Layer 13 of a small transformer language model trained on English Wikipedia (16 layers, counted from 0, width 128).
A neuron's activation on a vector x is GELU(gate . x) times (in . x), where the dot is the dot product.

Input weights of the MLP neurons that the questions are about. A number n stands for n times 0.0072.
n77 gate: 17 26 -12 -6 33 3 -24 -11 5 29 54 38 -4 15 -14 -2 -25 17 0 -64 -57 11 29 30 -63 -25 42 -19 -41 -14 -16 4 -20 24 48 24 54 -12 -26 -38 -6 23 28 -17 5 16 0 15 6 38 13 2 28 -58 -38 70 -18 33 -3 -4 61 9 -37 -15 -55 -30 7 12 37 8 -3 -20 36 9 1 -16 20 22 32 16 -35 41 17 -27 -29 8 -23 24 -21 54 34 -11 -21 4 -10 -8 26 51 32 0 70 -27 22 10 37 -9 44 0 6 7 -16 11 13 51 3 12 0 18 -16 -7 30 7 -6 18 71 -24 -26 16
n91 gate: -6 14 33 52 51 26 22 30 -25 32 2 -4 -38 16 -5 -5 10 2 29 53 31 25 -19 -5 -43 8 -81 -2 -21 -14 -5 -34 33 15 1 -13 20 -19 19 8 -3 -16 14 -2 27 -15 -11 -23 -10 41 22 -6 42 -13 18 0 -24 -12 -24 8 -25 41 -9 -70 -3 -43 -13 -45 52 -6 23 32 -1 4 -43 -27 -43 24 32 -37 40 12 48 14 2 -39 3 -48 -5 -16 36 13 -28 29 34 33 18 17 3 -5 -31 30 -1 9 17 -12 -8 -22 5 -6 20 10 9 32 29 37 30 2 21 -30 -7 5 -21 25 -6 -16 24 32
n159 gate: 15 -9 -57 7 13 -17 0 -16 -55 -1 22 -24 60 7 37 -11 -38 30 1 -14 56 -41 -15 21 -61 -6 -30 -5 -5 -7 -25 -33 15 -45 25 -11 -42 9 29 42 -39 -26 15 -15 -34 -43 -21 -67 37 -24 -8 -62 7 14 -10 13 -22 7 27 -11 -18 7 23 -20 5 40 -11 27 -17 6 0 -9 46 -21 -5 -2 4 -12 -1 13 -17 20 -41 -2 -5 26 36 54 6 4 -1 33 51 5 -45 42 10 25 -25 -3 30 29 3 -14 -12 -12 34 9 -15 33 -9 5 -21 -35 30 29 14 8 55 12 68 -30 -36 62 -8 -16 -10 14
n314 gate: 16 61 -9 17 -33 13 44 45 -58 -17 52 -16 -52 -11 14 8 -16 -23 1 -7 -19 52 -10 -10 28 -54 8 -20 26 -52 9 -31 11 6 -13 26 -59 32 -2 40 -34 20 15 -14 -2 -19 -3 -20 6 -52 45 22 -49 2 -32 1 18 -30 -46 13 44 17 -18 -6 -51 -1 9 20 11 -30 11 42 -29 36 -27 35 -43 -15 4 38 -21 -1 -24 -23 36 -3 8 -30 -4 -20 -10 9 36 2 15 -23 2 30 23 -22 26 20 5 -56 -4 7 -4 18 69 -37 -24 -15 17 23 17 -48 34 -21 -21 -5 -7 -2 -21 10 -8 -40 -48 0
n77 in: 48 21 46 -46 26 -46 56 -27 -23 11 31 -14 73 2 -7 39 42 68 -41 -7 -6 56 -4 34 10 -3 17 7 -11 6 1 14 -10 2 -26 -28 -8 43 -6 -36 -26 13 11 -4 6 -10 28 -6 -13 29 -32 50 -11 -27 -32 82 10 -40 -13 5 31 23 21 11 7 34 -11 -26 -31 52 22 -31 13 51 -41 90 18 1 -2 -94 -55 0 -39 50 -22 43 13 25 -37 5 -17 0 5 -71 30 2 -1 3 -28 -37 8 18 -12 38 21 -47 -5 -20 6 -2 -18 -41 -79 -10 -23 -19 -10 22 -2 -26 -17 35 -9 -9 -42 7 -10 -9
n91 in: 3 -15 11 7 13 27 -17 10 -9 -36 7 1 -9 -19 13 -25 5 -24 -10 -11 -16 6 -46 -7 -4 11 -38 -42 6 15 47 -12 -39 12 49 15 -1 2 7 -14 35 26 2 -16 -3 8 14 14 19 -66 -57 -2 -55 35 12 -53 -9 -32 3 -3 -2 -29 -18 -23 20 -14 -24 -24 -23 20 -13 -12 30 23 8 -23 -13 37 -32 18 27 -62 32 -46 -39 -36 -8 -23 -20 -6 -16 -51 29 31 47 15 56 63 -4 -14 18 -18 28 19 17 72 13 6 -23 1 16 -11 -14 -55 -12 -62 -24 16 -48 -57 0 -8 22 -16 -1 8 18 -5
n159 in: 31 6 5 56 24 -48 -21 18 -1 -22 -5 49 -26 2 4 -27 -8 -68 -16 32 0 14 84 -57 -39 41 -9 -6 16 9 16 16 6 6 24 -19 -13 29 -5 17 22 -4 24 -11 -1 67 4 28 -7 -8 -38 27 72 -23 -31 61 -20 -34 -7 -1 -14 -2 -34 62 -49 6 64 -24 -53 -30 8 -15 12 -29 -4 39 -6 -52 49 -36 -18 -7 9 -13 -30 -27 -7 -22 3 -26 -17 52 -47 17 -17 -20 -21 4 -74 35 -37 11 -4 13 34 24 -2 -54 -16 -8 1 -15 36 71 1 27 24 22 -38 6 9 5 -25 82 17 -32 9 46
n314 in: 48 -28 48 6 17 -53 -69 -27 41 -80 14 10 67 3 -2 -28 28 69 -11 27 -48 -9 17 -5 -17 -45 -3 -12 -8 -77 -54 21 41 1 -6 44 14 21 30 -44 -74 6 -70 -40 -10 -17 -17 3 1 -53 -2 -14 10 -26 0 47 1 33 -41 -53 -8 -19 32 26 7 -4 10 0 2 -5 32 -31 38 -2 3 -31 5 -21 -25 11 -84 -7 34 16 31 16 -32 -59 62 -32 7 12 24 -32 -50 -13 33 8 -22 24 46 -3 20 17 -59 66 40 33 -14 -3 -58 32 17 12 -26 -19 -14 13 -24 -15 -10 6 31 0 9 19 22 28

Each question shows a token from some text and the vector x that enters the MLP there. A number n stands for n times 0.062.

" ": 26 5 -38 6 -13 -1 -1 -16 -7 12 -66 -42 2 -3 7 18 -11 -8 -5 -4 -16 -3 -6 -7 -11 -28 1 10 23 18 -23 -14 -12 10 -2 0 5 -23 0 4 30 47 -15 -7 15 13 35 -11 -8 -2 2 -5 -36 -10 9 16 7 11 5 8 -28 35 2 -35 -15 -15 5 18 -1 -1 -2 -39 -28 5 -7 7 22 -10 -9 22 -8 -3 -13 -4 36 -21 4 -3 10 2 -16 3 -12 6 -13 -2 -11 -12 -16 3 -7 3 -8 -18 -14 -18 16 -21 -35 19 -9 2 13 8 -14 -30 11 -5 -11 14 10 10 8 5 -4 10 52 14
Which three neurons fire most, strongest first? n314, n77, n159

"\n": 18 2 -39 17 7 -16 3 -21 -27 -7 -69 -18 -12 -3 -1 11 -13 6 0 -20 -9 -3 -3 2 8 -5 4 -10 -7 -12 -5 6 -15 -19 -14 -12 2 -2 -4 2 35 22 8 -23 10 3 19 9 6 -11 -4 -16 10 29 4 30 21 -9 31 13 -32 4 -12 4 7 -7 -29 -14 4 -15 -29 -5 15 18 -12 -26 -5 -26 -15 -33 2 -58 -5 -4 19 -2 31 10 12 -5 -13 -6 9 -22 -3 -28 -16 -3 -9 17 14 -12 -12 -8 0 -56 -10 -1 -2 -6 5 -22 -12 -4 -7 6 36 -7 4 -6 -4 18 -9 -2 14 -7 -16 23
Which neuron lights up most? n159

"em": 15 -1 -26 13 -14 18 -12 10 -5 -6 -61 -11 -12 -3 -19 -30 -26 -11 -12 21 -3 0 -36 0 15 -2 -10 -8 -2 -9 -12 7 -5 -50 32 -14 18 -13 -9 8 14 13 -27 10 -23 -5 -6 34 7 15 1 5 -2 23 -10 -19 2 14 -2 -11 -3 -5 17 14 -18 -42 -2 3 -17 -26 -50 -11 10 19 14 -17 -19 9 15 15 -7 11 -18 4 37 0 23 -17 21 7 -6 26 11 -25 20 28 16 19 21 -10 -23 -7 -2 -1 12 -11 -20 -3 5 29 0 -25 -37 22 -11 16 1 24 24 -27 12 24 1 -17 6 3 -10 9
Which three neurons fire most, strongest first? n91, n314, n77

"nd": 28 22 1 -27 16 4 -24 0 -15 3 -80 1 -7 -35 -18 23 -18 4 -1 7 -16 -1 6 10 0 -11 -12 7 0 17 -26 11 -10 -2 1 -11 -7 -14 20 0 -6 6 -6 7 11 -5 28 -2 4 -9 22 7 8 3 -4 20 24 -33 16 9 7 9 -12 9 -4 -28 3 3 -24 12 0 -7 2 1 -2 -3 18 11 -11 0 -9 -13 -6 4 12 -17 17 -14 9 17 -14 1 6 -12 -6 -1 8 28 -9 5 -22 7 -31 7 -15 3 -21 -9 33 -24 -20 6 -27 -23 -20 -36 0 0 4 -22 -12 -2 -24 2 -12 -19 -5 -11
The most active neuron and its activation: n314, at about 0.41

"s": 24 25 3 -33 -6 -29 -8 -20 -21 0 -61 -9 6 12 33 7 -9 5 10 -5 -12 10 13 35 7 -29 -13 0 -3 -46 5 -7 -6 -19 5 39 2 25 2 -10 25 -3 -13 -11 -5 11 -8 26 -11 -11 -8 -22 4 9 -2 14 -6 -11 12 -35 -18 38 21 4 -18 -54 17 -4 -6 -19 -10 -30 -20 8 17 -16 17 -8 3 9 -19 -16 -11 -21 20 -28 -22 -20 12 -7 -23 -22 16 -10 -21 -5 15 -1 9 21 17 -16 -8 -7 -20 -21 2 3 10 14 -9 6 -32 5 -18 -19 1 2 8 -15 -19 -5 -13 -13 -29 7 -22 4
The most active neuron and its activation: n314, at about 18

"'": -12 3 -19 0 -12 -14 4 -10 1 1 -64 -37 -6 5 15 -21 -45 -6 16 8 3 6 -24 13 27 3 -4 3 0 -28 11 -17 -16 -20 -8 -20 -16 -5 34 12 -3 -6 -6 12 46 3 12 17 13 13 -17 -12 -22 -27 -43 35 16 5 22 -23 15 20 9 -2 5 -10 -24 5 9 13 -4 -10 19 10 -1 -31 -8 -2 13 17 -4 6 26 -4 8 -11 -23 -13 -3 -7 4 4 -24 -18 -9 -11 6 -29 2 -1 -29 -30 -43 -4 -9 -29 -4 -37 -13 11 -14 -16 -22 12 -32 -10 10 20 -24 -10 -16 9 -5 6 -3 -5 -4 -12
The most active neuron and its activation: n314, at about 0.13

" a": 19 18 -34 13 -33 7 -4 -1 -11 -10 -67 -17 -1 -5 13 2 13 6 5 13 -25 9 1 -12 -9 -42 4 -12 12 11 -4 -26 5 9 6 -9 -3 15 -11 11 9 -16 -13 33 -21 3 52 15 -12 15 -13 -16 -26 -7 -10 35 -17 -16 21 -23 -10 20 -11 -30 6 -47 11 7 -5 -19 5 11 18 0 -8 -2 21 18 7 2 -6 -14 1 6 -2 -8 -5 9 8 0 5 1 -20 -16 -14 -20 21 13 -7 17 -31 -9 -3 -26 -47 9 -11 2 -9 -3 7 -8 9 11 -27 5 -8 10 4 -13 -4 18 -2 -17 -5 -23 0 -4
Which two neurons fire most, strongest first? n314, n77

" with": -3 13 -18 0 -5 -23 7 -3 4 -18 -73 -28 -4 21 15 -4 -12 6 17 4 -12 -8 15 5 3 0 7 -19 16 -15 1 10 3 7 12 29 14 20 12 -5 16 -4 -21 11 -11 22 40 19 9 0 6 5 -32 27 9 -20 1 -6 25 -33 -17 27 4 7 -23 -29 11 5 -32 0 -25 -2 -12 4 12 -2 23 14 25 16 -39 -29 11 -5 -10 -2 30 8 20 25 -7 3 -4 -2 -11 -4 9 9 1 22 -14 -6 -26 -20 -21 -15 11 -6 -11 13 22 -3 18 18 -8 20 -5 27 6 4 -4 -9 2 -12 -15 -5 -10 8
The most active neuron and its activation: n77, at about 0.18

" World": 44 -23 32 22 -17 -26 -1 -15 11 35 -44 -48 7 -12 -15 3 -14 0 -3 -3 -8 -18 7 10 39 -11 5 0 2 -3 1 1 -6 11 -8 10 -23 -3 -14 4 10 35 -13 10 19 -22 16 -12 14 -18 18 -13 8 -32 1 39 37 -10 -11 -7 -5 32 6 -10 -10 -22 -42 -15 -12 15 11 7 -16 -11 4 -15 14 -10 -21 21 -23 19 -27 -7 37 25 2 -12 -14 8 3 9 -28 11 40 3 -12 3 -4 -30 0 19 -18 -17 20 -9 -12 -23 21 -12 -31 0 -36 12 0 -16 33 21 27 -4 -41 -1 14 -24 -9 5 -33 -8
Which three neurons fire most, strongest first? n314, n91, n159

"B": 15 15 3 7 24 -12 -7 -20 -25 9 -59 -32 -27 21 1 21 7 -1 -28 0 23 -23 10 6 23 -13 -21 9 -12 -6 -9 11 -16 -7 11 9 -22 -9 10 -12 26 -25 -26 -9 -9 -14 21 -4 13 20 -23 -1 -8 7 -2 4 0 -26 14 1 -17 26 -9 -24 -17 -14 -32 -12 13 -5 -5 -16 9 20 61 2 4 16 -16 -6 -2 2 37 2 -3 -6 22 2 20 23 16 3 -10 12 5 -16 18 26 -19 12 -8 -28 -19 -25 5 4 -30 -2 4 4 -10 2 -12 -26 -26 28 -7 -25 7 7 27 6 -11 -11 17 18 56 15
Which neuron lights up most? n91

" losses": 34 27 14 -17 8 3 24 -17 2 20 -64 -29 1 -25 -12 7 -12 -15 -10 -14 -7 7 3 5 5 -5 -13 -30 -7 -17 -16 -21 5 -15 7 24 -21 37 13 1 41 6 3 6 -18 -5 -4 22 -7 -10 10 -19 -43 -4 -7 22 4 11 -4 -27 -17 9 4 -3 -27 -49 3 -2 -15 1 -23 -21 -21 -15 25 -7 16 8 -8 8 -19 9 -29 -8 6 -11 -2 3 7 11 0 -39 3 -33 9 15 16 -30 3 2 5 -30 -7 -10 -10 -18 -8 5 -3 10 -12 -9 -11 -4 -17 -8 -10 18 -24 -21 -8 -17 -21 -20 -29 8 -38 -7
Which neuron lights up most? n314

" post": -20 6 -8 33 -2 -22 -16 -24 17 -18 -71 5 -26 16 -20 -6 -20 12 5 16 -7 20 3 2 14 -2 0 -5 20 21 -18 6 -1 -7 3 23 21 -12 -18 -5 -6 37 -11 -1 -17 7 30 9 -7 29 -17 -26 -34 9 17 18 11 5 6 -29 8 25 3 0 -7 -33 -13 -4 18 10 -26 -4 4 2 11 -10 11 3 -4 12 -6 2 15 -30 41 -17 -7 -24 1 8 10 14 8 -14 9 26 14 26 4 6 -9 9 -29 11 -22 1 -28 -3 8 15 9 -10 -17 -25 -16 5 6 0 -9 9 -9 -21 11 -30 8 19 -17 5
Which neuron lights up most? n77

"1": 28 -26 -17 -3 23 3 -2 -11 23 10 -53 6 -9 5 -3 6 -11 3 -7 -18 -19 6 -15 7 27 5 9 -19 8 -13 -16 -10 -25 32 -19 3 -33 -1 -2 -21 -9 -14 13 4 3 23 13 -24 -5 7 -17 6 4 -29 8 -1 25 -9 26 -6 -26 26 14 23 -8 -42 10 3 38 -9 -6 -20 8 -8 -8 1 6 5 8 16 -35 -13 -3 -8 -30 4 30 -16 -31 30 -24 1 4 -39 -3 -21 -17 7 -13 22 -17 -8 8 -39 -10 -11 11 -10 -11 -3 3 3 -14 12 -12 -9 4 -35 -1 -25 24 -26 -6 20 -16 -6 56 43
Which two neurons fire most, strongest first? n77, n91